Layer 4 of a small transformer language model trained on English Wikipedia (11 layers, counted from 0, width 128).
A neuron adds its activation times its output weights to the MLP's output. To switch it off is to set its activation to zero at one token and run the rest of the model.

Output weights of the MLP neurons that the questions are about. A number n stands for n times 0.001.
n9: -9 127 53 67 6 -49 -3 -9 -3 299 -120 -36 24 220 107 88 -13 61 43 21 53 -27 -141 115 324 -93 -132 25 -66 28 172 145 -164 19 197 -45 12 12 104 -72 118 120 52 -40 134 69 -87 58 3 96 193 -46 68 -131 38 -22 116 136 -28 -156 -26 -180 109 -32 -26 12 -35 -36 -73 -76 144 -62 -12 -41 155 -201 184 3 -78 -151 52 -71 152 57 -61 13 -100 -15 -156 -25 80 -63 -120 -100 -138 54 94 52 40 3 -166 -171 107 95 -165 25 143 50 153 73 141 108 61 78 -37 -125 26 -111 97 21 -63 9 -35 9 -15 -119 -32 -189
n24: -107 67 110 -38 -21 -140 70 59 -114 118 -98 -33 -129 -72 126 43 84 -93 -77 66 148 24 50 -17 90 65 176 34 -87 -242 -24 102 -26 -67 124 -137 -76 144 37 -73 64 -117 -37 -25 -101 -96 128 -141 85 -18 109 67 182 -42 101 -28 -93 176 -155 119 23 21 -16 35 -53 -41 189 132 -77 -56 21 189 153 87 -9 167 54 -169 -63 112 3 -66 231 183 -49 16 27 -24 81 75 -91 115 75 -119 127 -57 88 -56 -137 155 -148 -192 -91 -121 -97 -6 -21 53 -141 -89 32 -3 -35 -44 -65 -6 20 -140 -209 -91 -174 -122 74 -114 -131 138 -112 0
n41: -80 -72 -32 12 -117 50 41 128 108 -74 26 65 -92 -157 165 -142 102 -39 52 -16 40 153 105 -37 42 -39 -259 -47 57 108 -25 -78 -47 -35 11 -70 -11 -74 36 -232 104 57 5 73 11 -80 -213 -152 82 -135 21 138 58 61 5 127 -123 -42 -13 3 109 96 -11 -108 87 11 23 -11 3 29 -195 -148 -29 -34 50 11 3 -11 -5 -70 150 -65 118 165 -19 41 -181 3 -23 76 64 -39 -92 171 -71 57 115 171 11 -47 -182 -30 -136 -18 -176 -5 -226 3 -50 -80 -88 -46 -63 63 59 -47 76 59 -169 11 40 135 -104 -114 3 -82 11 5
n93: -230 -53 164 -35 74 -6 27 35 -68 9 -115 3 100 0 -162 10 99 -3 -53 156 81 -24 -28 -7 94 -76 39 70 160 19 -21 -179 -102 -6 0 114 83 -99 -112 -18 122 177 -8 -128 -45 -101 0 68 99 145 14 79 46 -52 86 -228 115 -58 -47 158 -14 -52 -126 -187 29 49 -96 -150 -12 46 -30 -64 -105 106 -137 22 95 97 -65 -138 -27 -99 18 37 -63 -45 -29 104 48 -68 -11 -203 -33 -89 -95 -110 164 -6 -98 -161 -70 80 74 -26 -32 58 -117 76 157 183 23 -242 35 -90 -168 -246 17 -166 -71 107 -71 72 192 61 -155 118 -32 62
n133: -154 -6 57 -28 76 -24 9 -68 78 139 107 26 121 -111 92 -19 44 -14 -11 20 -33 114 155 -16 48 63 -116 57 93 30 -9 -54 -75 102 30 -9 59 -53 36 126 -28 55 86 -129 -21 -112 12 87 65 -168 -31 39 270 -68 16 12 90 45 -131 18 94 57 -214 -3 141 51 137 -130 6 37 38 -51 -109 -39 24 -3 -59 -6 -52 -30 -65 -52 -162 33 -6 25 -80 228 142 109 105 141 -93 -87 239 70 278 -85 42 14 109 41 0 -152 -28 5 -103 -126 -47 -41 77 -208 -37 -51 81 -324 -92 -91 -115 68 174 56 -6 81 -106 -33 -188 70
n139: -102 -60 -5 -72 -168 -132 5 -64 48 42 9 19 -16 -25 -43 -97 -107 79 -49 -83 122 125 139 9 -72 167 -19 -83 -176 42 52 125 -70 -26 86 -21 113 -11 -72 -27 -83 -108 137 -123 -96 -9 76 -15 108 -22 40 -47 -42 60 59 -98 133 75 -89 13 158 -104 162 -57 42 -132 -25 186 -77 122 -65 97 34 -37 -114 23 27 -11 -8 -173 -64 -13 118 -23 -163 82 -19 -98 105 -31 38 -23 -68 75 -54 -63 44 -5 146 59 -497 -54 -181 -32 219 -23 44 218 91 188 109 46 -58 10 -84 33 -36 -87 -25 -77 -26 -80 -64 83 43 -136 143 65
n165: -3 -114 146 -148 -20 -23 -141 -6 31 164 -3 170 -37 -6 51 -262 -21 19 46 -51 86 -163 48 -6 -9 -59 44 195 -48 -98 0 -90 94 60 -178 59 77 138 35 86 65 -167 114 -3 92 -50 91 133 -28 -34 3 -87 -114 -117 23 -103 -148 -35 -53 -208 -22 126 15 48 -74 158 193 -71 72 -83 -82 3 -171 52 15 -57 94 -81 -25 -7 -198 -32 37 -9 -41 -31 -50 -29 46 18 40 -19 -77 -182 -117 -88 -34 30 115 -141 275 -28 -9 80 -153 143 -127 35 61 161 11 -88 -94 63 -50 -81 -194 13 56 -120 137 -104 92 -111 -42 15 181 -111
n170: 123 -95 65 71 60 -15 107 68 -63 29 -136 99 33 12 -38 29 -87 111 -154 -63 211 70 -13 -10 -43 -332 -31 -31 -27 -38 66 -83 -26 3 -15 -215 -152 83 126 73 -92 40 72 -105 110 -56 9 193 -147 21 -82 218 76 81 27 91 0 -191 96 -45 -179 53 -50 47 -143 56 25 -78 74 -47 -144 -84 -9 15 -71 113 109 -18 -54 -274 132 -63 170 -25 -40 29 62 0 150 53 -9 6 3 68 196 145 -114 134 -16 89 -196 -30 148 59 -3 -31 174 -59 -58 139 -165 -3 38 -39 53 -85 23 -66 -75 53 -196 52 -269 71 -18 41 50 198
n183: 11 95 -84 155 -58 -3 134 -5 -74 -47 -25 79 -134 25 -19 173 37 -82 -55 84 -8 5 3 54 -144 22 76 19 -48 89 35 -125 -102 17 -41 -242 -124 11 -200 -40 -20 35 -119 -175 -148 -23 -88 -103 -109 11 -54 -81 49 -47 46 61 -3 33 -15 -141 36 -29 -198 -192 -77 -49 -3 5 -162 65 5 -30 30 69 85 130 85 -22 24 -142 -65 -58 -72 53 -200 -94 -153 21 -20 -22 -121 -78 48 176 11 -11 95 -124 -85 104 -351 -103 83 26 9 44 110 11 -170 -154 0 -77 41 -29 -38 54 23 -88 -72 -65 -39 19 99 95 -131 6 21 177
n248: -75 69 96 124 -14 52 66 -69 19 -82 -103 89 -116 22 9 -204 -64 66 36 84 -236 -71 -11 177 -84 -14 19 -58 98 -74 -106 47 -172 -3 -42 -108 47 -14 205 207 115 -64 114 56 -17 -21 -25 -143 -3 -57 109 -33 -90 -13 -17 -150 -55 -17 56 101 -98 8 11 11 -69 -11 57 151 28 -88 201 -131 94 -136 81 3 -5 -14 65 111 14 83 -41 -14 -61 -248 -56 156 29 -31 23 67 43 -78 -24 63 53 -42 160 -75 -64 27 79 56 -202 -164 -77 -50 -3 -70 -8 -16 16 -260 -70 110 -86 8 -17 -93 179 -94 -5 28 32 -85 61 16
n251: 66 24 -39 9 -166 128 -62 -69 14 -52 65 73 -78 -96 176 -91 -21 -16 53 -17 176 -28 -67 97 84 90 -46 135 174 3 87 14 63 -134 63 -78 41 -145 91 25 -13 96 -96 -107 125 -92 -96 13 22 -8 224 26 66 -211 -23 -6 -24 -35 -116 -38 -8 -3 122 -3 -5 90 120 -145 -191 -137 -76 -29 107 -32 -87 -91 -82 112 78 124 9 -3 25 -21 -54 45 30 -17 18 -32 -74 -78 95 -42 -135 -135 30 -68 183 -244 -50 73 -158 40 251 73 -91 90 -80 119 -115 -6 -41 -70 -29 -94 65 -180 119 22 32 11 -11 219 -17 -3 -156 123
n261: 137 84 40 -61 52 -233 -17 -24 71 -131 -14 -60 63 -23 49 -77 103 16 -122 22 -9 102 17 -255 93 -147 -8 17 30 17 115 149 144 131 -17 -11 3 -83 17 33 -74 29 94 11 220 -24 51 188 -27 -27 21 206 -115 106 82 -230 -241 -42 -77 -54 3 56 159 135 37 88 54 -158 0 -43 30 -20 73 -74 34 160 146 3 -30 29 56 -44 113 103 -73 -62 78 206 -115 -65 34 -3 -79 167 -101 -124 -39 109 -20 39 54 19 -20 45 -27 94 31 59 67 148 86 30 -80 -68 11 -67 105 80 -65 -78 43 131 32 31 140 63 -24 -71
n276: -18 27 56 -25 0 73 10 63 -23 -13 0 41 -23 -45 -141 53 -166 -85 -32 -51 54 185 -3 133 -69 0 -19 -50 104 -43 26 -106 -64 -52 85 -77 28 -66 -137 -179 -59 -7 -96 -45 -55 82 64 -169 58 152 -40 84 58 -112 -63 89 -97 29 -7 67 -96 -30 8 -130 150 -121 -5 -72 -18 -61 62 178 -32 10 104 184 -31 -42 -33 -214 11 29 -16 -170 124 -42 -30 52 -165 123 -137 10 -204 -66 -75 -114 -76 -108 54 -39 -240 165 -13 -118 -14 70 13 -96 24 -63 -5 116 -20 7 37 16 157 -20 72 -20 -219 -11 71 -37 -13 111 111 142
n293: 71 52 48 86 -165 190 12 -20 -152 -87 -15 -138 77 -36 82 69 -118 -75 167 95 -124 145 -76 210 36 -65 183 3 75 148 127 -56 -9 -98 -50 92 -22 -38 -71 -64 -22 69 -119 -193 -170 -82 12 -76 -107 -34 73 9 48 -102 71 33 -120 47 100 -54 -48 102 -90 152 36 -90 -24 -11 9 93 69 -89 3 -114 107 -151 -67 -144 66 57 -32 -140 -58 79 56 174 -195 -6 -87 117 44 -83 138 3 -40 -75 72 42 -170 -58 -154 -135 33 -3 -37 -19 129 45 226 219 -68 -37 -25 16 -152 99 53 41 75 -34 -12 21 6 92 137 118 -62 256
n303: -55 -48 42 -123 220 120 -3 -99 -143 -140 -15 34 126 6 -53 171 -18 27 -19 11 -44 11 26 9 17 -61 107 -121 99 73 -99 -69 -90 12 69 -36 -90 0 97 -136 -86 -51 -5 -41 -83 -40 -55 58 176 39 22 23 25 -69 54 292 -30 173 -177 -38 -93 -237 -236 -109 -139 -123 -29 39 34 -19 -20 49 22 -84 -26 15 -150 -164 112 193 -147 16 -26 88 -60 -70 -121 71 49 -32 117 -8 51 135 -42 -28 140 11 64 8 244 3 -70 -125 30 -91 128 9 157 224 -14 -104 110 -75 0 0 89 -24 -26 -58 118 -63 113 17 -30 126 157 -59
n316: -51 6 82 -81 -21 135 -13 -5 21 -54 52 117 -42 143 44 99 -90 -20 -82 -31 38 18 -68 73 -13 13 107 83 -71 -74 134 -67 62 -53 -83 158 13 -143 -83 68 63 -117 -12 -118 -125 -140 -32 42 18 -47 104 -43 133 58 -21 -11 109 -231 142 -36 -20 -49 -27 49 8 -82 63 -166 80 -66 42 19 108 71 132 -33 21 -61 198 55 -35 -253 -103 -156 56 -110 -118 21 0 -41 -134 -45 -94 -159 -60 34 74 51 41 -47 98 122 68 68 144 7 37 32 -117 -84 41 -73 104 60 8 -119 -80 7 149 -182 -137 133 8 -48 -21 -57 -56 31

Each question names a token from some text and the token that comes next. It shows the activations a of the neurons there, in the order above. A number n stands for n times 0.019.

Then comes g, the gradient of the next token's log-probability with respect to the MLP's output, scaled to length 1. A neuron's effect is roughly proportional to its activation times (output weights . g). A number n stands for n times 0.00077.

" a", then "c"
a: -3 4 -7 18 3 -4 -2 0 1 -46 14 -9 1 2 3 -3
g: 14 131 -224 -119 -185 -127 -23 251 111 192 31 -202 47 -57 208 -13 7 18 10 74 23 118 -68 63 -83 8 -67 24 -273 118 78 -137 123 39 131 -243 18 -100 65 41 -33 52 109 7 19 -101 -25 43 -13 103 110 88 46 52 80 226 181 130 -8 -153 73 63 216 -68 258 -103 -16 -110 126 62 -138 258 21 -79 -95 192 -53 53 -26 -42 95 44 109 83 -10 -5 -111 -156 53 73 33 184 245 131 -101 71 -13 96 47 -44 -60 -108 125 145 39 17 -1 97 -97 -115 -96 43 -172 -152 -142 59 62 -123 -16 -193 225 77 -62 -14 -97 149 30 199
Which neuron, switched off, lowers the next token's probability most? n248

"s", then "k"
a: 4 -10 -12 75 -13 -4 -21 2 5 7 8 17 10 -1 9 9
g: 70 -1 10 82 288 111 -223 18 -20 258 -229 -27 13 18 -160 44 -13 -97 106 87 19 -71 121 64 -2 97 98 81 181 87 76 -7 -139 -9 -133 17 -6 205 39 65 -33 -109 148 -205 137 30 21 188 67 -97 45 13 30 49 94 -133 259 25 -152 45 194 36 -60 -117 68 49 178 -7 -102 39 53 -248 -117 129 99 -38 95 131 27 143 -23 60 252 175 -28 -18 71 -30 36 -74 99 -78 40 -129 -141 -121 49 155 -130 6 82 -146 54 139 45 -225 195 95 -38 -59 235 -18 118 75 102 72 62 -142 -2 14 70 74 -66 -149 -207 252 58 -20
Which neuron, switched off, lowers the next token's probability most? n93

"\n", then "\n"
a: 63 1 22 1 5 1 -252 -11 -2 -3 -1 6 0 29 -3 -4
g: -108 -237 -65 -78 -246 -11 34 11 -171 -57 -80 49 30 102 -2 -53 -171 201 -179 145 -66 121 -130 -216 108 -128 132 62 127 33 -78 98 20 188 121 5 88 59 46 18 -30 -44 -9 49 -38 -259 65 105 98 -124 42 -10 419 134 -54 86 -243 85 -22 197 117 260 80 -36 40 85 -94 162 11 130 17 -49 -171 114 -72 30 30 18 98 -195 -121 -122 37 56 -23 -165 151 3 -33 -22 38 41 232 106 111 -74 104 86 -25 13 6 -49 -231 43 -29 -71 -49 144 157 159 -14 -58 25 35 -101 -71 -15 -100 -35 -33 -27 -101 110 85 89 -74 103 -221
Which neuron, switched off, raises the next token's probability most? n165

" became", then " life"
a: -2 3 -3 6 81 -7 -4 0 11 -5 -20 2 -4 -6 6 1
g: 73 2 47 -122 -72 32 -94 -206 71 -44 103 -108 -3 206 290 82 67 -168 -45 180 130 116 63 20 203 38 -60 57 -223 -127 94 8 64 155 110 120 -80 7 -47 78 245 141 8 72 57 52 -31 -82 -133 167 97 78 -14 5 -65 130 31 -34 119 -233 -74 277 116 -39 -105 45 -299 130 -222 -98 85 -157 123 5 -42 121 -115 -125 -79 -21 119 -99 154 -76 62 57 -96 91 -26 -176 -75 -38 -75 42 -174 -169 -54 68 -23 -194 -60 -140 -165 103 -1 -9 15 -19 -73 -24 -121 39 5 -228 -60 47 5 169 -39 78 85 -40 -57 206 113 24 190 -107
Which neuron, switched off, raises the next token's probability most? n133

"able", then "."
a: -17 33 4 -48 -20 3 36 9 -9 -3 9 -102 18 0 34 -22
g: -105 -107 -41 162 47 49 138 79 171 -16 92 -51 -78 120 142 85 10 -5 104 180 -10 -93 65 -23 112 159 -137 -268 127 -151 -60 -127 54 74 312 -115 6 80 88 -128 -92 65 -68 -53 64 96 7 -60 53 10 -36 -163 166 81 61 11 85 -275 28 -100 -14 52 -83 -199 -267 -28 -56 -68 -55 16 -136 27 99 34 28 68 -190 -95 -9 14 173 272 -89 -38 64 -54 -75 -77 3 -236 37 -30 172 -141 123 241 220 -23 -52 -12 144 171 -92 44 43 247 98 38 -71 58 -278 -5 -43 54 -131 229 78 -100 46 110 23 -19 4 -93 102 2 33 36
Which neuron, switched off, raises the next token's probability most? n165

"ur", then "ing"
a: 2 -15 195 0 -15 0 -21 31 17 20 -6 1 -15 -5 19 -1
g: -12 100 156 -105 -83 60 -131 9 142 -18 0 -141 -54 145 137 -58 -59 -12 -8 15 74 10 101 -109 72 122 -122 68 -126 -104 -131 61 -40 8 -114 -103 -103 -116 -60 -6 19 26 -79 -208 72 -97 -83 148 -45 173 0 239 -284 -56 60 -35 -57 -78 -130 -85 82 30 60 132 125 -80 -93 -11 -80 -120 -277 -159 264 208 -59 -36 -182 111 -195 10 74 -53 50 -27 -147 -35 -150 -20 38 -66 47 -213 96 -44 54 128 -138 135 24 -234 0 57 -20 -22 -91 -169 -252 -182 -3 41 -239 -121 40 58 -91 -80 -111 125 -125 -244 38 54 215 -133 -121 70 -84 65
Which neuron, switched off, lowers the next token's probability most? n41

" when", then " "
a: 23 -11 -12 33 -3 3 -8 0 -19 -78 -1 -4 9 2 21 1
g: -22 -122 248 126 -59 -196 -50 -4 32 3 77 31 148 -196 153 44 25 191 56 -136 18 -5 -156 119 21 38 46 -224 -309 217 58 -23 -57 76 -49 -23 -211 152 -128 -260 -53 -72 22 -141 208 -156 -8 20 44 -12 -55 -64 -2 143 -84 152 79 312 -89 98 -42 145 28 179 -40 42 56 -19 64 -162 -127 -47 -17 62 -75 192 33 33 167 -40 -31 -152 -80 31 58 110 -30 72 51 88 -332 121 39 -62 6 -94 161 -96 -8 9 39 -164 42 128 81 -36 -51 -34 96 132 135 57 -131 -43 205 34 -43 76 34 -28 -119 167 -147 -5 59 69 -180 -92
Which neuron, switched off, lowers the next token's probability most? n248

"now", then " W"
a: 246 13 3 -4 -28 13 -11 1 2 18 -8 6 -3 -13 -72 -35
g: -49 184 -48 141 75 66 -86 -131 -2 24 14 -110 -64 -85 40 71 144 -89 -179 -99 61 -137 27 48 -55 -4 -17 -115 139 -290 42 -130 41 166 24 100 60 -128 28 54 -214 -90 -174 -163 -43 -6 -49 -47 -247 55 -182 -37 -78 -148 -50 -173 10 93 125 26 -19 -18 91 366 -13 190 -17 17 -53 138 149 -82 102 -71 -171 -198 -59 -61 -55 123 -29 -94 -51 -11 136 -16 -52 -103 -126 65 51 -268 -44 -44 -17 -243 -39 234 35 121 -100 48 32 -31 -14 -26 -183 150 33 69 74 -38 -193 -30 45 43 -154 -21 163 -253 -79 -60 109 156 -172 16 -67 -166
Which neuron, switched off, lowers the next token's probability most? n303

"les", then " of"
a: -25 -15 -16 -10 -3 2 8 -27 0 1 1 -3 10 -1 -19 11
g: -152 -215 72 -72 -17 87 -205 -10 -119 -71 43 1 12 126 -84 -71 -17 -37 26 182 19 86 66 -119 -126 -249 132 58 174 140 -120 -160 1 -145 -103 2 -63 16 198 24 54 -196 -19 7 26 22 310 7 62 -155 -120 53 61 44 45 -4 53 119 72 184 -66 157 -57 59 -216 -38 85 -8 68 79 42 -298 118 -67 -164 38 -206 -106 167 -79 -97 16 -102 -132 -2 -288 108 49 -65 144 -1 85 -5 -124 -42 -151 -45 -26 -92 -169 154 -54 169 115 -33 77 -65 -55 -2 35 -54 -53 69 -68 65 -105 -177 225 43 237 143 205 -2 89 -83 -32 -95 -138
Which neuron, switched off, lowers the next token's probability most? n9

"man", then " until"
a: -4 -16 13 16 21 -17 -15 0 33 14 9 2 3 20 5 -62
g: 186 -29 121 94 -168 -6 -55 72 24 -192 39 -55 -115 -29 119 -36 224 -126 -202 99 3 -75 -61 -98 143 148 -27 -185 -66 118 -201 -81 -35 184 46 -128 7 229 126 7 -287 11 -66 40 -22 -12 31 -22 25 -7 35 285 86 99 88 -230 6 -78 38 69 4 22 89 -20 7 51 265 -223 -194 111 113 -23 161 -14 107 55 -72 2 -70 89 -45 52 -122 150 46 -33 -317 -64 67 -62 -100 54 45 10 88 158 -47 25 -75 -218 -67 83 11 -38 124 -4 149 -78 -152 2 161 0 -15 41 -57 -52 -200 -96 -122 -323 28 29 31 -59 134 88 127 106
Which neuron, switched off, lowers the next token's probability most? n183

" of", then " her"
a: -12 2 17 8 11 5 -7 -11 11 9 16 4 -18 13 -1 -23
g: -29 74 93 -84 157 62 -167 -139 89 73 225 -313 73 194 101 -64 -159 -24 -6 76 80 -111 -68 7 -75 -252 66 77 -33 -13 -204 201 116 -121 14 16 159 -46 -51 75 -146 71 -32 88 87 105 21 85 -93 -46 -302 -82 62 -20 184 -163 -2 -61 234 19 -90 -137 -179 83 -101 -62 -203 54 -49 -57 40 191 18 -179 -104 -140 84 -147 146 -57 -5 173 107 25 60 -83 -120 98 57 12 -184 44 -133 18 13 -216 80 -118 -76 -38 20 133 -2 -212 62 83 29 108 98 -84 -5 -236 68 -97 154 -133 39 -123 33 3 34 -60 101 73 -151 36 32 -156
Which neuron, switched off, raises the next token's probability most? n41

"\n", then "H"
a: 60 -22 10 0 6 26 -18 -19 2 -15 -6 14 -1 0 7 -14
g: -43 345 -226 44 98 87 18 -42 9 -21 143 -120 154 -143 -35 163 -40 253 -38 -69 74 26 -120 103 -22 -59 97 -72 128 -167 88 -12 -154 2 19 -110 63 45 155 58 26 164 -4 49 -56 99 91 -72 218 144 147 74 0 -55 -74 -49 53 -20 204 -30 -104 186 -114 -45 19 -94 84 -279 -19 74 -5 21 173 -184 103 40 -9 -39 -16 62 11 -8 95 59 78 -181 175 -16 18 -64 9 -118 -97 14 -137 -41 108 -97 81 42 17 -132 -194 -42 2 49 -195 -19 -131 55 204 102 -58 25 75 -1 55 -313 95 -20 184 14 216 40 27 201 134 -317
Which neuron, switched off, lowers the next token's probability most? n9

"fe", then "at"
a: -20 0 9 -9 4 -4 -11 7 -1 3 -2 -8 8 1 -38 3
g: 97 100 -75 5 -197 88 -98 219 156 27 -29 69 81 -34 -115 -282 -213 238 -256 -51 130 -15 -18 -49 -209 -40 -96 -48 -10 8 -210 -18 -34 192 -14 148 -14 36 78 -97 -94 -25 12 -138 -156 80 42 60 128 341 -13 -71 -161 -70 83 32 58 -109 -22 64 254 -96 -83 112 104 24 72 34 75 -105 40 -80 -122 -11 145 -175 51 -45 -62 35 120 -96 -47 -94 65 -15 51 -4 -71 -35 -113 -137 75 -118 60 38 -99 180 81 -101 63 -122 -26 -14 -62 -22 -11 170 18 -7 -94 -83 -297 126 -124 48 139 -26 20 127 33 146 -163 64 -238 -89 -19 278
Which neuron, switched off, lowers the next token's probability most? n303

"en", then " was"
a: 3 -25 -2 -1 4 -15 10 23 166 25 7 -11 1 19 3 18
g: 107 15 -23 -26 6 92 -41 -58 216 -142 -284 135 -81 130 78 -335 -84 29 95 100 -338 -63 47 -15 90 110 8 -145 -60 -113 -35 231 -164 195 -79 -110 -24 51 99 -20 93 -201 -129 207 -120 -29 52 -71 78 146 -45 86 -121 212 205 -51 -93 81 -57 21 30 -189 -56 -242 59 -95 68 -49 -72 -110 20 -158 155 160 93 30 177 -7 75 80 91 104 21 -74 -116 -13 -81 -80 108 -30 -29 -26 89 68 23 -20 50 71 165 26 11 13 2 -53 -23 130 40 103 208 205 8 145 45 42 -116 39 -119 69 64 53 265 -38 185 -87 36 -80 31 -142
Which neuron, switched off, raises the next token's probability most? n183

" with", then " many"
a: 3 2 0 16 -1 10 32 -5 42 -21 -10 6 11 0 -7 2
g: 51 29 25 7 -69 15 2 -91 16 -42 -25 -146 145 -120 -27 -102 -72 162 233 -21 3 64 117 -268 -237 -100 95 149 141 -5 47 4 -44 -106 -23 -194 79 -50 -154 209 -144 4 -56 -171 119 -128 51 -18 98 -166 -16 -3 59 -112 -4 -33 45 -179 -183 -115 97 114 -9 91 -133 114 -120 -93 221 64 21 193 43 102 180 201 191 -66 107 -257 -320 -109 123 81 -42 7 -13 -95 71 -60 -81 47 220 250 -64 114 -33 -10 17 -38 -27 19 200 -141 -12 -73 -10 6 129 21 -19 -87 73 -54 -176 7 -9 -101 11 115 -48 0 102 139 -177 -190 -159 -46
Which neuron, switched off, lowers the next token's probability most? n183

"dge", then " comp"
a: 4 -1 -3 -3 2 2 5 51 15 18 -11 -15 2 -5 -1 -150
g: 71 111 239 -88 -181 -60 94 -7 136 -3 16 196 132 118 91 27 71 286 204 83 -46 -31 1 -88 258 -59 22 -55 -323 75 26 -150 10 84 72 4 -8 271 18 -170 6 181 30 -55 146 -46 178 60 250 180 -25 -44 69 62 83 85 -199 -27 -137 26 -91 33 3 -84 -94 184 169 97 33 68 -76 74 17 67 56 9 -180 158 166 6 -122 -43 -40 -42 -41 -59 -101 -18 69 -15 107 285 42 -29 160 -9 -198 32 -55 -90 64 152 -63 22 103 173 62 71 -48 -24 -97 75 175 -6 39 -30 40 -96 66 102 82 -187 -1 -219 61 193 -6 103
Which neuron, switched off, lowers the next token's probability most? n316

" Ar", then "den"
a: 3 -1 -2 -1 10 -1 -2 15 -8 1 1 91 -3 -16 -4 -2
g: -54 166 -16 145 -110 6 162 -22 -9 221 156 -9 69 163 -224 64 -76 87 142 -82 102 12 -139 134 -47 57 15 150 228 232 -160 43 -82 -23 -246 174 32 -50 -21 328 -19 -59 -175 23 -54 -1 -20 131 -85 -9 6 74 -39 5 -62 -57 58 -22 130 -28 18 60 -102 -8 -98 82 -23 149 115 -398 84 157 -101 72 -95 -23 115 121 83 -20 97 144 102 -278 -18 42 142 -186 -178 16 86 -27 -86 0 150 139 101 -5 -20 208 29 22 -139 0 -71 -55 98 -74 161 -19 10 -11 78 -220 -38 -141 91 -6 -56 -41 -159 72 -74 127 72 -62 155 14
Which neuron, switched off, raises the next token's probability most? n261

" part", then "ic"
a: 0 1 78 -2 4 2 -25 -82 20 -13 13 1 -2 -1 3 -5
g: -25 23 -72 80 35 155 -90 -50 -30 -64 -82 16 -15 -14 -94 138 -78 70 -38 -9 76 123 136 -81 -303 -46 -11 88 -73 203 -171 107 170 -63 147 -187 -134 -56 108 -20 -163 -35 -70 89 143 -152 34 -97 -93 55 -68 -108 -2 -54 -39 -194 -38 -81 57 -32 13 -75 -153 -47 177 7 37 87 -86 29 104 129 -270 189 177 -41 122 276 -29 -8 -31 -134 102 -80 -48 33 -123 109 82 133 -190 214 239 -5 -88 216 -94 47 -65 -100 75 -67 -97 -51 -58 68 -71 -241 53 -61 -158 -178 91 -160 -150 200 52 -127 31 129 88 -31 -197 -110 -137 40 -170 45
Which neuron, switched off, raises the next token's probability most? n170

" to", then " part"
a: 270 -8 -7 81 7 8 -5 17 1 28 -10 -1 -6 3 -12 -6
g: 57 29 -205 179 107 45 56 -122 2 -108 -76 7 143 -208 38 219 -180 169 -80 49 67 -26 15 -126 166 36 -73 69 238 -51 35 -11 -63 -145 -160 -95 -28 333 -97 -91 -76 181 121 18 129 11 92 2 116 -52 -99 -3 87 71 130 -225 11 -72 -122 70 157 39 -93 -141 47 -72 80 47 25 75 -11 96 -118 -44 89 226 -135 50 82 -62 -128 -137 222 253 -80 110 124 -116 -16 -29 142 112 26 -106 113 82 -97 -144 49 -7 79 -106 -262 114 -46 -107 132 -167 41 -6 -121 -83 -4 0 29 154 29 87 -46 155 110 194 -119 12 196 -162 42 -29
Which neuron, switched off, raises the next token's probability most? n9

"ttle", then " back"
a: -2 14 -5 1 6 4 -26 16 13 11 -136 75 -12 -1 1 2
g: 1 54 101 -54 286 36 -36 17 42 146 185 -83 113 -40 -31 5 -231 41 -46 25 -44 -126 19 -194 -66 -155 155 -7 -161 -97 -100 -110 23 59 -34 -139 -153 57 -51 -32 170 67 -17 4 -130 -40 -286 55 -139 172 -110 -1 129 -61 -102 -56 -57 141 81 55 94 13 -245 51 -188 -16 64 249 213 -80 56 -19 -32 -75 105 -80 -38 16 88 45 -124 -106 -75 -74 -25 -150 -59 -171 14 21 -144 14 162 -96 140 -228 -167 46 -104 113 -79 -8 -117 -26 -156 -29 -80 73 -116 34 95 72 3 -183 63 176 51 110 -56 -221 246 56 -87 -49 221 160 206 112
Which neuron, switched off, lowers the next token's probability most? n251

"G", then "G"
a: 2 -10 -4 3 9 -15 -12 7 8 7 -12 -5 47 -11 -6 -10
g: -39 -69 22 -87 74 60 -88 -37 74 48 -128 32 74 -8 40 216 41 -165 -80 -128 32 164 -135 59 -134 -34 -54 -105 47 87 74 -103 -30 170 78 82 -172 -62 -114 48 -145 -40 86 -1 -117 168 -55 -141 276 -41 -35 -11 -144 -93 -4 162 188 -100 -46 64 -45 82 -157 -41 91 113 -95 2 239 -111 -84 -124 114 65 2 -137 175 61 181 134 -45 90 -135 -228 74 -3 -15 -167 85 249 -130 122 -71 75 27 -107 140 5 -197 -85 -37 66 -82 -97 177 -14 129 -39 2 13 -32 -82 329 37 80 50 62 -30 -101 -55 -108 0 -135 -81 350 267 -109 45
Which neuron, switched off, lowers the next token's probability most? n276

".", then ","
a: 18 14 -12 7 24 -6 -28 0 1 -11 4 17 -1 0 12 -6
g: -40 -233 -89 -12 -62 -79 166 141 -124 -72 -61 92 118 27 38 55 56 -199 111 -141 -173 -137 73 156 -218 -124 -130 -54 -224 -55 -7 4 3 25 -82 84 -124 25 157 138 -133 2 55 204 82 -14 -1 -41 84 74 -30 -27 66 100 -239 -26 167 90 48 -132 181 146 140 -10 -78 -185 -3 -31 -23 242 44 -11 -162 -41 -240 0 -59 -11 171 -65 -78 -42 -49 90 41 -60 -115 262 26 -71 -128 -2 -112 -138 137 -14 -158 -71 2 169 -202 -35 79 237 46 -150 17 94 -3 -59 -63 -33 171 10 -104 -51 6 66 -105 58 311 -169 31 -23 -134 90 193 -39
Which neuron, switched off, raises the next token's probability most? n261

"40", then " the"
a: 0 -3 -5 -9 -14 2 59 -1 9 -16 0 -10 4 -8 0 1
g: -117 -93 122 64 89 13 -33 114 -136 -50 -60 -36 -178 -120 -84 26 88 -271 1 -176 44 -86 122 -21 70 18 175 140 -54 -144 -141 -114 16 -116 54 -38 10 25 166 -105 -79 177 96 168 -36 136 132 -36 197 -151 58 31 148 -121 183 182 6 -96 79 -36 -87 -69 82 -37 101 125 29 -124 1 130 -92 316 -59 213 -128 32 -144 84 -213 -67 89 -160 -115 10 -28 60 -29 -57 -84 -160 -148 -146 -121 101 -1 -64 -140 -16 -113 34 -7 73 104 -181 -124 165 -242 -75 0 305 92 -118 110 -88 -44 -98 89 -100 237 41 -14 24 126 53 -105 42 -35 -28
Which neuron, switched off, lowers the next token's probability most? n165

" Ro", then "me"
a: 4 5 10 0 22 -3 -5 -10 1 7 -3 -11 19 -4 -136 23
g: 40 -86 18 31 9 -71 -35 44 -84 -293 158 -101 100 90 -87 -88 -13 236 -50 188 -259 172 32 43 -35 8 42 37 -57 130 -163 142 126 -70 -131 1 -2 -294 14 -81 -224 119 -42 -25 -19 -136 -181 165 -29 92 -153 108 -144 -76 -78 76 122 38 85 62 -215 166 -21 -2 15 -128 -55 -33 92 -143 120 -47 172 119 58 24 71 -121 -152 12 -98 268 67 153 -137 -160 37 -1 -6 23 109 11 44 -130 45 71 150 -227 -93 -140 -103 33 76 42 156 -64 -127 -3 68 21 -67 -14 216 79 112 222 271 -54 20 -9 -58 -146 -58 17 70 -142 -95 -4
Which neuron, switched off, raises the next token's probability most? n303